Layer 4 of a small transformer language model trained on English Wikipedia (11 layers, counted from 0, width 128).
A neuron's activation on a vector x is SiLU(gate . x + bias) times (in . x + bias), where the dot is the dot product.

Input weights of the MLP neurons that the questions are about. A number n stands for n times 0.0031.
n4 gate (bias -0.271): -16 155 40 59 -35 51 -114 -64 -19 -151 13 78 -22 -87 116 13 52 50 6 -55 -19 -77 -65 201 -55 69 -61 -22 -28 -13 -38 78 93 166 38 -90 -107 -94 50 51 -76 164 227 -66 191 97 44 85 117 203 247 32 -101 -94 -182 -59 22 16 29 -176 -121 -192 -87 -206 0 99 -25 -95 -213 3 -122 59 -68 91 -51 -137 -139 22 -70 -22 -230 89 32 -54 185 -191 120 -115 53 68 6 46 -50 41 -36 -12 -87 22 -9 132 184 123 38 156 -205 -176 6 6 -170 -137 226 70 -73 131 -79 93 -22 -118 -89 -129 -126 -3 106 61 -47 53 -47 58
n75 gate (bias -0.279): 135 186 48 22 -30 64 45 19 99 209 -11 -41 -4 -107 -98 -91 50 215 -42 -61 -108 -207 214 -4 -19 177 -38 146 108 -256 172 0 -91 50 -26 11 67 -204 59 68 -34 146 41 -114 -67 -44 113 -4 98 -61 58 213 -4 -26 110 0 44 -87 38 86 -64 -63 114 110 30 140 167 26 -157 -56 195 -29 -168 263 -170 165 -46 -283 -26 11 171 -221 23 90 -145 263 -11 11 96 -91 4 -274 204 100 15 201 27 184 -251 122 35 -71 -68 -49 55 -93 -222 -30 -68 -151 -144 60 34 26 157 7 37 114 241 -71 29 38 -99 229 104 184 -78 299
n144 gate (bias -0.094): 24 0 -7 67 -24 10 7 -180 -80 -131 43 -37 20 -37 -75 -48 257 0 110 -99 -10 37 -82 106 -65 -94 -262 71 -30 235 14 -137 13 -45 95 -138 37 -3 94 -58 91 119 -94 183 -184 160 -24 -122 34 120 90 -58 -64 201 72 -21 102 -218 -79 87 -122 134 -41 96 -30 -58 -75 -81 -99 143 13 -90 138 -151 188 -48 38 81 176 106 -71 -101 -144 -214 60 -204 -108 -68 -153 92 153 70 74 103 -59 -46 -210 -218 137 -151 49 -68 58 37 -63 114 54 -84 -171 248 -144 74 -54 -200 51 -125 -20 -40 68 74 -190 -102 3 -23 198 106 124 137
n191 gate (bias -0.222): -223 -27 -50 88 -140 -21 51 -110 118 102 78 -128 -212 -124 -106 139 53 156 -56 35 20 -28 149 -50 62 115 -154 96 0 -77 126 199 23 156 205 -66 -116 -24 -48 104 51 260 85 -98 -91 -108 -27 84 199 -111 -28 72 -92 -112 100 53 -30 -41 -56 -139 72 250 115 -76 305 -169 -139 147 -40 -17 71 74 -24 -108 -10 189 129 -133 103 -21 -112 191 -132 103 -10 183 -92 -155 81 -50 -37 -106 37 -34 127 27 -192 127 13 31 -71 -44 28 158 67 -221 34 221 -72 -124 20 -99 -48 37 85 -33 137 -64 -41 -81 -89 206 -81 -176 20 -148 -58 114
n203 gate (bias -0.117): -68 74 109 196 -54 -122 47 54 96 141 47 -80 -169 -63 -225 3 -17 80 -99 106 -34 41 69 158 -14 83 -100 -17 120 -55 -37 -13 -194 -71 192 72 -201 130 -57 378 -3 89 164 30 23 -63 155 87 226 69 -86 -125 64 -43 68 -45 -20 37 17 -110 85 -84 -106 192 0 -201 -121 51 72 91 80 79 -24 0 95 162 213 7 78 3 64 77 10 179 -117 277 87 105 -46 -171 136 -229 70 27 -45 -69 -144 3 -129 -55 -70 47 -24 125 -43 -238 -67 57 -155 -119 33 -94 169 23 61 128 84 -79 54 -117 -62 -68 -156 88 -141 13 83 133
n283 gate (bias -0.126): 33 -48 -265 -153 -96 -120 -4 -7 -193 0 -161 70 41 -4 -4 -150 -65 151 -34 56 244 -93 -36 -69 -105 62 -64 -281 -291 -106 70 -114 33 -28 104 121 78 107 -26 -45 0 -76 52 278 -48 124 -294 19 -41 -11 148 167 -52 81 60 -115 4 -310 -173 18 -89 -201 -42 -53 -156 -228 136 -78 -246 -134 -36 -65 117 18 142 -149 -91 -126 0 -172 -74 44 -196 190 85 -264 -159 -176 76 33 18 249 0 121 99 -65 -34 -82 -15 -34 -108 -26 -146 -71 -215 -81 -220 -29 -25 -63 -37 -4 -33 -252 -56 -14 -100 -25 15 -40 -136 -89 -73 -93 114 15 -173 26
n301 gate (bias -0.202): 87 40 80 30 -12 38 80 99 -74 107 -35 16 -92 55 59 17 -46 93 79 0 -47 -50 -82 -108 95 -37 120 -51 98 14 101 -113 -208 49 33 65 7 77 0 -9 9 50 131 -32 -60 46 -61 10 132 -129 106 -63 -77 -5 50 -51 -66 57 26 -116 66 -86 -2 -171 -31 -14 177 77 -91 -19 -65 -32 -191 14 -104 -94 -146 77 -19 73 -14 44 -5 -66 -44 132 -12 111 53 80 -69 77 61 -136 31 16 172 -26 35 83 -22 -28 -28 73 5 -96 88 -60 -2 31 -56 -35 70 -21 49 53 2 28 57 -181 -5 49 78 41 72 -41 -56 -195
n302 gate (bias -0.147): 91 206 -33 -45 30 84 -106 26 141 -172 30 -30 162 -96 -7 -271 143 -82 126 23 90 106 132 22 134 30 -73 -135 266 -96 4 60 -7 11 75 -169 112 153 -142 42 -237 55 30 115 52 178 -79 -81 -76 -19 224 0 -94 474 57 -54 -81 -133 -11 -105 0 122 -77 80 30 95 197 41 -184 45 -48 37 69 -317 38 -19 -138 158 -91 -30 203 184 84 170 105 142 56 152 -92 -239 56 -151 105 -193 -39 -55 104 8 148 130 180 184 49 34 159 86 -115 45 -83 30 78 207 215 149 113 -11 8 221 57 116 58 -11 22 -40 22 189 -63 88
n305 gate (bias -0.445): -100 96 42 42 -23 40 -173 -166 114 194 -46 -56 -186 68 -147 -134 65 102 -74 70 -175 67 109 -136 -111 -36 -111 -135 -72 -203 112 -7 132 148 -17 -132 79 -56 -138 0 40 194 40 49 -13 -49 -93 -85 212 57 -129 -73 260 -16 231 -48 -55 -97 192 33 180 114 121 -155 -60 -33 -74 -66 -13 66 -23 101 -30 -72 -67 -96 30 -26 -76 -127 -13 -89 -131 -10 131 46 135 -73 -231 161 -29 212 -95 33 61 -71 -20 33 134 -64 -10 -59 27 96 29 -13 88 -66 -117 -120 124 106 10 -33 231 -29 109 211 80 43 -22 -233 72 -128 247 3 -131 17
n4 in (bias 0.099): 72 30 -24 18 -93 0 115 -3 -53 -177 -21 86 -57 204 -82 -95 -118 -188 -147 -217 42 -133 -70 -18 -49 0 -74 60 81 -62 3 -95 -88 -98 -69 -18 108 0 -96 -24 78 23 24 -154 -125 -125 42 -84 -42 -55 -28 -78 -21 -90 33 -84 -115 -42 -55 -81 -48 -126 -138 -144 163 43 96 36 141 51 0 -38 89 -39 79 112 144 -126 154 -70 9 -177 15 24 -87 42 3 -46 9 -59 -62 43 51 -196 -56 -59 144 73 -68 -119 -279 39 -170 -85 27 -231 -101 48 -23 73 -116 -54 39 -131 87 -135 54 201 12 -81 41 -136 -71 -6 201 -15 -257 -180
n75 in (bias -0.117): 184 49 120 -139 34 81 -192 -35 120 0 -60 -38 184 -26 107 -101 8 129 -66 -35 -53 19 -48 34 39 64 -117 191 95 133 -271 155 101 -11 -72 -148 -61 -64 -114 162 11 -216 -8 177 -128 38 146 4 -34 198 -63 31 -80 -98 -8 -91 -175 127 -47 -34 250 192 -132 12 -8 -8 -133 99 41 -322 132 90 94 11 -42 -215 -66 221 307 92 -164 -80 132 -15 110 170 -91 -85 143 -250 -41 20 156 -11 268 -11 164 -192 53 -268 -16 -34 104 -207 -251 -129 -19 76 29 12 -166 -96 168 64 214 45 -57 -112 -100 -178 78 -157 -120 -56 46 -203 136 93
n144 in (bias 0.455): -43 47 -86 153 -9 -52 9 -136 11 62 -58 -87 -24 -146 -69 -2 4 -75 -68 -20 -19 -48 -33 29 -89 -104 -59 -64 -64 -55 -4 -6 -48 23 62 31 17 -58 -13 -89 99 17 26 34 70 34 -121 35 -123 -88 24 -82 90 53 11 22 -15 -104 -53 -34 87 130 -75 -42 -6 -59 29 58 -136 32 -81 63 -127 -17 63 -26 -7 -109 -17 26 92 -6 -79 -22 207 -2 13 -109 -6 -76 -28 -44 77 -81 -55 38 11 -89 -64 -20 63 -47 -33 80 2 30 -57 -17 -58 134 -49 -65 28 -115 140 -122 -131 -103 113 -47 142 48 -59 71 -49 -15 73 -107
n191 in (bias -0.014): -33 -102 -10 39 -108 -203 -63 -89 42 -85 251 -225 -33 -10 -86 -154 -54 46 60 -127 43 50 35 -65 3 -39 -67 132 10 101 59 42 87 -44 16 -61 108 -284 16 163 7 6 85 111 -65 23 126 -44 -159 -17 3 122 -79 -52 170 -140 -132 -13 128 164 -106 -66 -131 -255 -40 -130 134 -79 -141 -149 -162 -16 77 23 97 43 -152 20 -66 -53 -69 -76 37 -159 29 -10 89 60 -123 0 42 146 -206 -16 -109 116 -87 -76 -33 124 -27 112 43 53 94 16 -13 49 -41 43 -278 -112 -50 -326 33 -242 -72 26 7 151 -32 106 114 -272 -49 123 -95 97
n203 in (bias 0.169): -80 -13 59 -47 -159 0 -93 83 198 86 51 73 10 207 65 -52 -125 187 -23 -113 -19 167 133 -97 -10 -38 -111 -80 -29 150 3 -145 -40 -228 -128 -91 -121 123 -29 6 -89 -37 54 -47 0 -98 45 -125 67 23 -56 -67 -16 0 -158 -59 97 -74 94 130 109 47 -94 23 160 29 22 35 -106 244 0 88 -150 -104 209 58 -68 -41 -131 222 19 140 3 -26 216 66 -3 -52 66 -65 91 -96 -152 -69 -3 28 -153 -125 132 -26 73 48 32 128 -172 -124 -25 -114 -37 39 117 61 138 120 77 -81 156 -3 -55 -29 -291 96 -214 -77 98 132 158 -133
n283 in (bias 0.200): 56 160 76 134 -53 -127 124 86 111 138 -30 82 -103 20 -49 -71 57 122 -138 74 78 -18 -12 86 -31 -60 -72 10 72 93 -23 -15 137 -22 40 -51 125 -5 -45 -53 100 -25 138 92 -32 169 -30 -47 -76 -18 -75 -40 -50 82 193 16 5 -91 -5 227 66 53 108 107 -40 150 37 -18 -34 157 20 163 -85 129 -71 -124 49 -20 -56 -23 28 -63 -77 -104 -37 45 70 135 -22 37 -40 -106 -12 -45 34 196 -87 0 7 77 175 188 74 86 -47 58 27 -25 89 -81 37 23 -134 7 -10 -96 -75 -32 -8 72 -46 -13 57 10 20 -77 25 -10
n301 in (bias -0.163): -56 -38 97 -140 35 62 -110 -120 -53 43 58 -15 92 -25 -2 -28 50 56 47 -23 -5 31 126 -117 -134 -5 125 -66 33 -26 -91 -5 99 -34 -13 135 51 63 73 131 33 -57 129 28 -169 -156 38 -52 -51 -36 13 13 208 15 -64 -174 -65 23 44 30 95 96 41 93 -33 -33 79 117 20 18 -38 22 -200 28 131 28 -127 10 8 -54 -132 -51 16 38 111 96 -25 95 55 57 -33 -89 202 10 79 99 205 172 -80 -85 37 66 239 -117 -55 -76 -35 -8 -88 59 -50 -127 56 83 112 -80 -74 -27 102 56 -52 -5 30 -25 -56 -85 -48 5
n302 in (bias -0.169): -120 -99 43 -17 231 -121 48 -24 -195 41 20 3 -72 -50 -116 -114 -67 -129 180 -121 -3 -107 -43 -47 -204 -236 -91 -130 34 -126 -320 344 -63 59 68 -216 92 115 -17 10 89 -63 71 -40 -132 3 -79 -18 -164 -229 -49 -89 65 149 138 -39 80 17 -28 -75 -27 78 -63 111 65 93 33 -10 -30 -278 0 -137 94 -91 -158 -100 108 -51 17 -72 -7 51 -28 34 58 -84 -7 -45 -60 20 27 130 139 -121 155 17 160 -48 -67 -90 -53 -177 28 -130 3 78 47 152 -26 -17 -64 75 -24 118 177 -177 -24 -77 117 78 -142 27 -400 -93 -78 -60 95 86
n305 in (bias -0.128): 0 65 145 68 -22 4 -185 -251 -32 50 154 -36 -40 -18 -42 -103 -22 90 -26 -48 -285 69 63 205 -26 175 -96 83 72 52 -33 46 113 14 123 -55 166 -4 -18 -66 -130 -28 -205 29 125 75 160 -134 -109 103 -145 -105 43 -47 -124 172 -194 80 15 205 -76 295 151 77 22 -37 95 43 -190 80 -86 -53 -7 -97 99 -95 -155 76 312 29 58 18 -33 36 43 86 97 -248 -75 99 185 -19 104 -93 78 71 26 -160 -11 55 49 -43 -157 -4 149 -166 89 14 311 393 140 -11 -174 -207 145 -78 -58 110 7 176 60 -109 64 123 -86 0 126 55

Each question shows a token from some text and the vector x that enters the MLP there. A number n stands for n times 0.0041.

" sm": 59 -315 -12 -5 -67 91 -48 66 -7 -28 45 -12 -88 24 43 15 7 -65 14 130 146 -106 -41 -39 183 -75 -160 -44 -75 36 -153 -70 109 -131 45 -49 -43 -133 99 -20 120 -45 -5 -50 -21 -135 119 51 -203 -30 17 -135 -100 -22 -9 -61 10 15 -63 -137 -11 -96 23 13 25 75 7 -51 88 -82 103 -237 -81 99 66 -200 44 79 -137 167 -92 -64 17 48 21 83 33 -84 183 139 -29 -36 151 -158 -67 147 5 16 171 83 -58 -39 -27 56 119 51 83 130 50 -167 109 -14 56 53 41 17 -144 -178 167 -139 36 -10 31 -46 263 49 -66 -90
Which neuron fires most, and how strongly? n305, at about 0.55

" that": 16 -153 -38 14 -62 -5 129 3 -80 221 58 110 -67 -3 39 -84 42 36 -94 -19 28 71 -150 -40 -29 -37 88 -14 62 -51 139 35 22 219 33 -23 22 38 -40 -25 -60 39 -52 -136 79 45 -38 -4 -240 -41 -33 -47 39 -47 65 -31 56 -12 -29 -131 -17 204 -15 -56 -84 57 16 -81 -29 33 64 -103 -27 42 5 -134 10 149 12 -13 -41 42 137 -76 -72 100 44 -48 103 -9 -87 -108 50 -121 145 60 43 -48 38 -60 98 -174 18 64 -16 29 48 9 17 -30 71 -6 -82 -126 20 72 -49 -24 -10 -108 -80 54 25 -109 -35 117 -127 42
Which neuron lights up most? n203

" and": -72 23 -26 27 -27 97 -67 22 98 65 130 -23 -192 31 30 -202 -79 -72 9 37 -166 -9 -49 -11 -59 200 56 99 41 -261 -119 19 46 35 -22 46 54 -100 30 -14 -74 173 -115 126 -16 -23 -146 -130 156 41 -79 -110 29 39 59 -5 11 -105 77 19 -100 4 139 193 2 23 41 49 -72 -28 -32 35 16 -44 23 -120 14 -9 -133 5 29 81 -38 -100 85 92 79 104 1 -27 -51 -99 30 31 -105 -189 74 -36 -79 -37 18 31 -111 53 39 -93 4 -37 119 -86 137 -5 26 -21 -13 -9 77 25 66 -16 76 17 123 60 92 -104 -31 53
Which neuron fires most, and how strongly? n305, at about 9.9

" states": -68 -211 98 -54 -47 -75 -84 -108 -87 -21 -14 137 -159 -57 -11 91 -62 -98 59 20 -15 96 -56 -23 12 -146 -51 -18 -19 -95 -161 -60 66 -90 -16 78 -145 101 -19 -59 70 91 -18 -24 45 180 -33 -112 32 -56 65 -55 119 -79 3 -2 61 -60 9 44 -41 -23 -143 135 28 85 10 -33 66 38 22 -48 -74 168 107 -90 24 -25 -19 192 52 5 60 67 -125 42 187 58 7 19 40 -80 179 -131 61 164 31 144 78 -6 -77 97 42 -31 155 -31 54 -93 25 12 40 -161 -117 -125 -36 -83 84 -100 65 32 28 144 -294 65 -23 -1 -23 -136
Which two neurons fire most, strongest first? n203, n75

" who": -80 -90 -16 109 -52 -6 -24 89 28 77 -25 100 -165 68 111 -99 -44 92 -33 -69 54 80 -132 0 -131 5 103 -40 38 -24 55 0 -86 217 -37 -36 -32 -25 0 -138 -65 21 -9 -120 210 7 -80 -77 -170 -23 -153 -13 46 -52 207 -47 2 -37 45 -140 -57 82 -88 60 24 -75 -83 -124 15 94 70 -15 37 -26 88 -211 -61 67 49 79 -63 59 98 19 3 32 13 -7 66 -17 -68 -115 74 -97 32 129 3 14 -91 43 -42 -27 97 72 -1 77 27 98 100 -99 47 5 118 8 -85 99 19 -129 -30 -38 -79 91 70 -143 -13 93 -58 60
Which neuron lights up most? n75

"s": -38 52 36 -18 -178 -64 -53 34 71 20 21 -53 43 -28 8 -33 -31 -31 45 -12 65 -112 34 106 126 -77 -61 -70 97 103 -68 -2 -101 -27 -87 60 -82 -1 73 -90 -47 58 106 137 21 183 -50 26 -321 61 0 -63 -49 16 153 -279 -53 3 43 25 6 8 35 65 -91 10 4 82 -47 -156 -14 -68 -24 7 141 -14 -26 11 -54 5 -113 156 -85 -100 23 -42 63 70 47 46 -135 -131 186 -72 -2 19 3 -106 -67 -26 -38 5 51 46 -4 46 7 230 -52 -116 69 50 95 9 33 -29 0 57 43 56 79 34 -34 9 89 25 -36 -66
Which neuron lights up most? n302

"ner": -53 3 -63 -12 -63 34 -81 105 13 36 56 -4 18 -89 -58 -54 53 -100 -140 -1 147 -10 -83 -66 -123 154 184 -21 106 128 33 50 113 19 -135 -26 65 66 365 -111 -5 -11 58 100 27 76 20 -140 -164 20 -158 -15 -22 22 -92 -92 -44 -4 48 10 -18 38 -110 -36 -70 -141 32 -1 12 -101 114 -71 -37 197 -101 41 90 -42 17 140 77 -1 32 -105 -118 31 142 -125 76 -21 30 -40 -59 -8 79 -128 -7 -47 130 14 -95 232 -72 75 114 -17 -36 -73 -38 17 -21 0 78 -7 -111 -6 -159 -84 80 -102 -18 -27 -112 -34 228 2 -107 -30
Which three neurons fire most, strongest first? n283, n302, n305

" he": -99 -169 -50 27 136 -17 -91 98 17 -31 -12 -59 -230 12 123 -172 35 61 119 137 105 -2 -77 -67 -59 70 -56 158 25 59 -29 3 -108 -47 -33 -14 -72 -98 57 -55 -46 64 -116 -207 63 -12 60 17 -56 -53 -211 41 126 -52 110 26 2 -7 54 -68 -60 1 -77 67 -32 -120 14 -93 114 43 154 21 -4 34 30 -130 -3 93 -28 138 -45 -54 -23 -77 43 3 -1 23 -119 41 -69 -87 -3 -102 -81 25 112 -15 194 108 11 52 -21 -9 63 81 76 -30 169 -68 82 -86 188 63 -69 9 28 -182 -52 4 -22 -8 -59 -52 96 -19 -73 77
Which neuron fires most, and how strongly? n4, at about 0.25

" earned": 13 -55 -19 -4 -158 0 85 33 -166 -28 17 -6 113 132 20 -186 65 -64 107 4 106 -60 -25 -24 -6 127 58 -3 84 79 127 -51 49 -28 1 4 -73 -93 47 -12 -30 53 -29 -216 -49 47 -38 -130 17 61 -87 15 80 35 30 -27 2 -43 39 84 -139 17 -64 43 90 -121 -80 51 -43 82 -102 -73 42 44 20 21 -101 -57 10 102 221 -109 47 -49 -59 109 223 -131 -175 -129 -11 -18 156 -65 0 -209 111 -86 251 48 -94 118 90 21 50 12 -54 -72 62 14 30 -132 102 -28 153 -43 -29 -118 30 -111 -91 116 -103 102 -164 -38 28 -145
Which neuron lights up most? n144

" B": 89 -208 31 29 -41 -135 -122 107 -63 112 -159 -105 51 12 126 128 -74 40 -25 16 31 -160 -60 2 -37 -203 16 157 53 31 -129 -42 39 -89 -36 -86 -27 -10 116 -84 148 50 -73 -50 14 -65 -26 139 0 -93 187 -91 -34 -10 -22 -112 -80 -63 111 78 -44 74 -35 -179 -84 81 27 115 13 -64 72 -37 -34 -74 76 38 64 -43 -86 228 122 35 -50 -54 -210 -23 -28 -71 42 11 0 -55 138 60 -93 -106 -137 -43 -32 47 -74 7 21 16 42 84 54 69 256 -100 74 -56 16 29 188 85 -8 -125 78 74 139 32 72 -125 -24 78 -123 89
Which neuron lights up most? n305

" over": 30 -51 -16 -107 -81 66 -14 -21 15 84 111 8 7 -17 67 -65 146 61 -68 -62 2 24 -16 16 -52 65 75 -36 53 -49 77 97 83 42 69 -115 75 -106 -18 -49 29 59 59 1 1 12 -81 -44 -152 92 -70 -9 -67 55 -48 -44 -45 -23 58 224 -171 -88 -112 43 -4 70 106 9 -33 20 -104 -215 -54 42 83 -39 36 -32 -32 -74 92 -25 58 24 8 31 7 -55 168 81 62 -157 -44 23 -23 -3 84 25 151 -21 -85 79 -24 54 -38 40 81 16 36 -133 42 -110 -85 -126 -31 -7 -133 71 -28 -80 104 31 -221 -35 -37 55 77 -61
Which neuron fires most, and how strongly? n283, at about 1.2

" German": -37 -40 0 -98 -62 -197 47 -36 -108 46 -322 -14 -12 -86 -33 91 155 60 5 36 71 -64 -87 14 12 64 -39 -161 101 -33 -149 -154 -76 -13 -65 -12 -18 25 110 31 -8 69 -21 -34 127 -83 96 72 -86 51 71 -129 128 -82 56 -54 146 -84 136 31 -63 8 -15 95 63 21 -48 -18 23 95 -18 67 -62 -14 14 -20 46 -20 15 103 -152 51 102 106 -101 69 101 166 -15 99 -9 -74 124 9 -27 139 -15 3 164 -41 -54 71 -150 64 -74 -32 -112 4 153 -126 8 -24 13 12 -149 95 -48 -151 -16 -108 22 175 -81 -4 116 -94 -70 -7
Which neuron lights up most? n203

",": 20 96 31 -77 -35 -99 -21 38 151 3 135 -3 -105 -147 176 -241 -35 5 52 93 -12 -1 70 1 -7 149 111 71 -64 -112 4 -9 48 22 22 -66 20 70 60 -16 92 -8 -142 -7 -56 23 65 -127 -140 -58 -42 -70 74 28 -59 -103 72 122 -52 -51 -38 -17 -11 11 6 -123 39 200 23 -128 -51 -70 -69 -1 52 -9 86 137 22 162 105 35 -137 -8 -118 32 20 90 -68 -52 -6 -132 14 -112 21 9 97 -87 -85 8 -36 -53 30 58 102 -73 0 -53 88 4 6 12 -77 -96 44 -123 133 -60 -29 113 6 120 -45 -38 70 -80 -27 -81
Which neuron lights up most? n302

" contact": 16 26 -51 58 -72 117 -107 -82 -4 57 -201 50 32 19 -28 41 42 -82 9 -12 -82 140 -156 55 -63 -111 24 -20 -54 -59 -183 151 151 -156 30 32 130 -31 -99 -64 67 53 22 -66 -162 -6 -44 -42 -69 58 -120 36 -43 0 -36 -11 89 -47 -60 101 -72 101 -50 15 40 164 27 -114 11 -70 55 -137 -53 76 -25 30 99 42 -197 286 -34 -47 94 -100 1 -2 -71 -35 96 16 79 -90 113 -78 174 -12 40 -153 -23 -90 -72 -1 -16 -6 60 172 13 -80 51 -29 24 -70 20 -119 -114 72 -7 -105 -13 -76 80 270 -111 70 69 123 12 -6
Which neuron fires most, and how strongly? n144, at about 1.6

"air": -7 136 -22 13 -50 -70 -81 19 108 103 57 -53 -44 15 -78 66 -48 -55 -37 -35 -42 -66 -94 20 -149 -91 -1 -101 14 15 -182 273 214 -87 12 -36 3 34 74 -62 60 25 -123 48 -80 43 31 -102 -144 -8 -200 113 -15 -12 -84 -160 20 31 67 149 -78 87 -117 110 -49 80 104 -49 17 -59 62 -9 -33 -14 -169 107 118 -77 -39 211 122 8 118 -159 -46 -51 16 -221 143 -86 62 -59 113 54 18 -29 -40 78 -37 2 -126 85 20 -8 139 34 35 -159 12 23 -67 -8 97 -46 -2 -15 -51 -124 6 -152 -14 68 -74 83 79 134 -51 113
Which neuron lights up most? n75

" charts": -25 -141 -25 39 -132 82 18 3 -134 20 205 -13 45 131 21 16 111 -135 48 -57 -123 63 13 -220 35 -293 28 -9 -37 -115 -102 24 -88 -79 24 70 -61 -52 10 6 -73 127 -46 -137 25 176 -75 -150 -8 60 103 31 42 -75 -23 44 27 52 -1 35 -47 -145 -34 226 -66 151 -120 -83 26 4 86 -138 -133 39 69 -109 217 13 50 99 43 14 -38 121 -30 38 -40 -6 153 -28 -19 -21 -107 -45 97 -88 48 66 -24 -50 -120 142 -2 74 101 47 -9 62 33 -75 9 -114 40 -10 -3 -129 20 -117 1 151 199 54 -200 -15 193 -71 -100 5
Which neuron lights up most? n305

" arch": 19 -17 -14 -38 28 8 -105 -58 -20 -118 -138 88 -101 66 121 19 -70 -29 111 5 -23 -121 -200 55 -31 -85 9 -29 -70 -45 -215 -88 179 -20 -115 -126 -90 -74 -23 -56 53 -97 -68 -58 -48 11 -54 -31 96 -102 -85 -60 -116 -41 -107 42 72 -33 50 17 -73 -31 87 -40 -12 147 -82 -62 -15 113 -31 -124 -25 117 120 -79 77 70 77 272 127 11 43 -181 105 -25 72 -47 53 75 -24 -13 305 -171 30 6 210 59 -10 48 -17 132 -48 -35 14 137 -197 62 171 127 -11 -120 -4 -76 -42 -21 -122 -138 -2 67 244 195 83 61 22 -44 -2 19
Which neuron fires most, and how strongly? n191, at about 0.1

" 1999": -86 -139 -38 -7 67 -213 -169 70 84 26 -52 25 161 149 51 11 158 34 -193 6 -85 72 34 -127 -105 -30 100 108 -77 2 -140 -54 -105 -86 46 -86 -17 -45 -88 9 74 -83 132 35 141 -31 -77 -76 -178 130 -66 -26 -4 -61 -83 -87 14 40 61 63 -37 74 -6 40 31 -66 -118 162 -10 97 -29 -82 -28 61 -105 -54 66 72 -32 61 97 -8 104 54 -169 -13 51 0 27 -15 -98 -78 43 73 -119 19 103 27 205 41 -43 -48 -23 35 34 81 11 92 117 -90 4 -1 -64 -119 62 -30 182 24 26 -41 -149 71 -141 16 199 -9 -8 -81
Which neuron fires most, and how strongly? n191, at about 0.11

" South": 76 -40 -33 -70 4 -167 -83 -44 -1 41 -141 18 -91 95 118 4 -133 37 -96 103 -126 -180 30 -15 -87 57 276 -5 42 38 4 -71 196 -64 -25 -23 -105 76 10 -86 90 28 -27 244 6 -14 -9 -14 -92 49 128 -131 -103 55 -138 -88 31 -18 35 236 -93 -30 -66 -63 3 -94 -163 -9 -70 -24 2 -4 -110 11 45 -36 141 -111 15 195 4 96 25 32 -32 -10 -104 26 104 37 20 -79 16 -132 -7 157 -134 114 30 1 -137 71 -8 48 18 -56 118 85 175 -58 18 -86 -101 -14 25 -50 -165 -33 63 -14 21 91 -66 209 146 96 -67 -115
Which neuron lights up most? n283

" a": -48 -51 -97 -28 -106 -18 74 17 51 -41 81 98 -50 -11 71 -142 -75 54 22 69 69 -83 -101 -14 43 6 73 88 18 181 20 -30 84 32 112 -46 0 -22 -33 -124 -34 19 113 68 253 -3 -88 -36 -162 -33 -20 -73 88 -168 22 -50 -42 -62 172 -40 -70 -15 22 -96 4 106 29 241 95 -85 -88 -10 16 22 -27 41 23 -178 -127 59 -98 101 -11 53 56 18 50 -123 -63 9 -73 -121 107 63 77 -65 155 -88 64 -12 34 -58 17 -28 -54 58 -39 81 125 -101 118 10 95 -25 27 111 -3 -12 28 -129 -75 -125 19 -46 -74 72 -130 -50
Which neuron lights up most? n4

" of": 9 -12 -6 -90 -203 53 170 68 -61 97 103 -30 -42 -96 -10 -74 6 -37 44 65 -42 32 -10 54 -4 139 57 59 17 -239 -58 57 61 -73 38 7 -109 -61 -31 -20 82 61 21 78 -35 119 33 -132 -24 -37 -118 -45 -63 90 -75 -199 38 -39 27 165 -84 -9 -77 -35 31 -62 -51 180 109 -16 7 -37 24 -62 116 60 122 64 38 -170 -12 40 70 36 4 -3 70 3 4 47 19 -159 53 -75 -39 -54 39 -82 53 22 -38 -3 -97 62 -4 -33 -32 -43 112 -13 20 1 -66 -33 58 -103 -116 24 1 -25 56 145 -55 -133 64 84 31 -51
Which three neurons fire most, strongest first? n191, n203, n302

" for": 2 -22 35 -117 -75 46 174 2 151 79 96 15 -99 104 -27 -22 -239 46 130 -59 35 -89 -54 -41 1 204 163 37 -74 0 17 33 -34 177 -110 -40 -32 82 69 -18 -41 141 -6 -137 178 61 -96 -234 -123 -23 -145 -115 -43 -53 -139 -146 -47 -95 -104 9 -85 -6 -44 -2 -42 22 135 19 -16 50 40 -141 123 69 72 -12 121 -14 -84 23 41 -78 32 -90 -54 85 55 -27 184 52 -22 -59 69 -18 47 -49 94 -115 93 57 64 129 -39 13 -22 50 64 -38 58 -34 -49 5 128 12 -28 19 -7 -63 -59 -100 -26 28 -34 53 -181 -43 107 -148
Which neuron lights up most? n191

"ly": -35 -23 -87 14 -86 -141 -129 -59 -11 -28 231 29 23 113 14 22 9 6 36 -32 -94 42 -39 33 -147 -24 192 -68 -116 -38 120 136 1 -25 -41 57 86 121 -58 86 -151 19 -47 -17 148 -59 80 -90 163 22 -147 -101 -77 7 34 -70 -69 -105 63 54 -22 -11 -144 -31 12 -68 -121 -54 10 -67 156 -151 -27 75 105 44 59 -81 -137 221 57 52 -21 -191 63 3 156 -15 89 75 -12 -93 71 69 72 131 -57 -50 82 -19 113 109 17 201 -132 -57 122 50 -27 27 60 -33 -17 -28 -9 11 -93 -127 5 -45 -167 35 -115 101 -33 -12 43 -143
Which neuron fires most, and how strongly? n203, at about 7.1

"ul": 74 9 -76 -180 81 191 -48 75 12 -10 197 135 -28 -154 -11 78 -54 -42 13 -40 2 -186 -46 -52 -64 182 -51 -66 50 -10 109 170 179 -23 0 -21 -146 -66 118 -35 6 40 -99 -31 174 41 162 31 -93 -23 -261 20 43 -52 4 -111 46 -72 112 -106 -4 -91 -249 -134 21 -83 77 32 -58 85 50 45 54 69 47 -32 99 125 -30 68 -29 75 -79 -162 -211 45 188 47 15 93 -43 55 129 -95 -132 22 -40 -17 2 -74 -41 -61 32 206 77 84 -133 63 21 -31 118 -77 -95 -163 137 -20 -444 37 130 -83 123 87 -50 26 94 -61 -182 -62
Which three neurons fire most, strongest first? n4, n203, n302

"J": -19 -34 15 -97 -118 102 54 -36 -16 -62 -247 24 -81 -162 63 158 -139 61 -29 42 88 -152 -160 -69 83 55 193 132 92 232 101 -22 147 -146 -16 75 8 -16 9 29 43 44 -53 -102 74 -41 -124 88 -161 -15 -71 -8 -8 39 -141 -153 -129 20 34 -11 -17 40 22 -216 19 37 -35 -19 -31 104 126 -35 53 -29 -68 -6 -44 -3 43 105 -2 15 -6 -31 -126 17 140 -15 -35 49 -4 7 160 15 -99 38 81 59 -30 41 -40 -22 55 -91 85 89 6 -52 370 -104 -103 -201 -64 114 -167 -62 95 -161 176 -130 103 -62 197 45 83 -44 -110 28
Which neuron lights up most? n302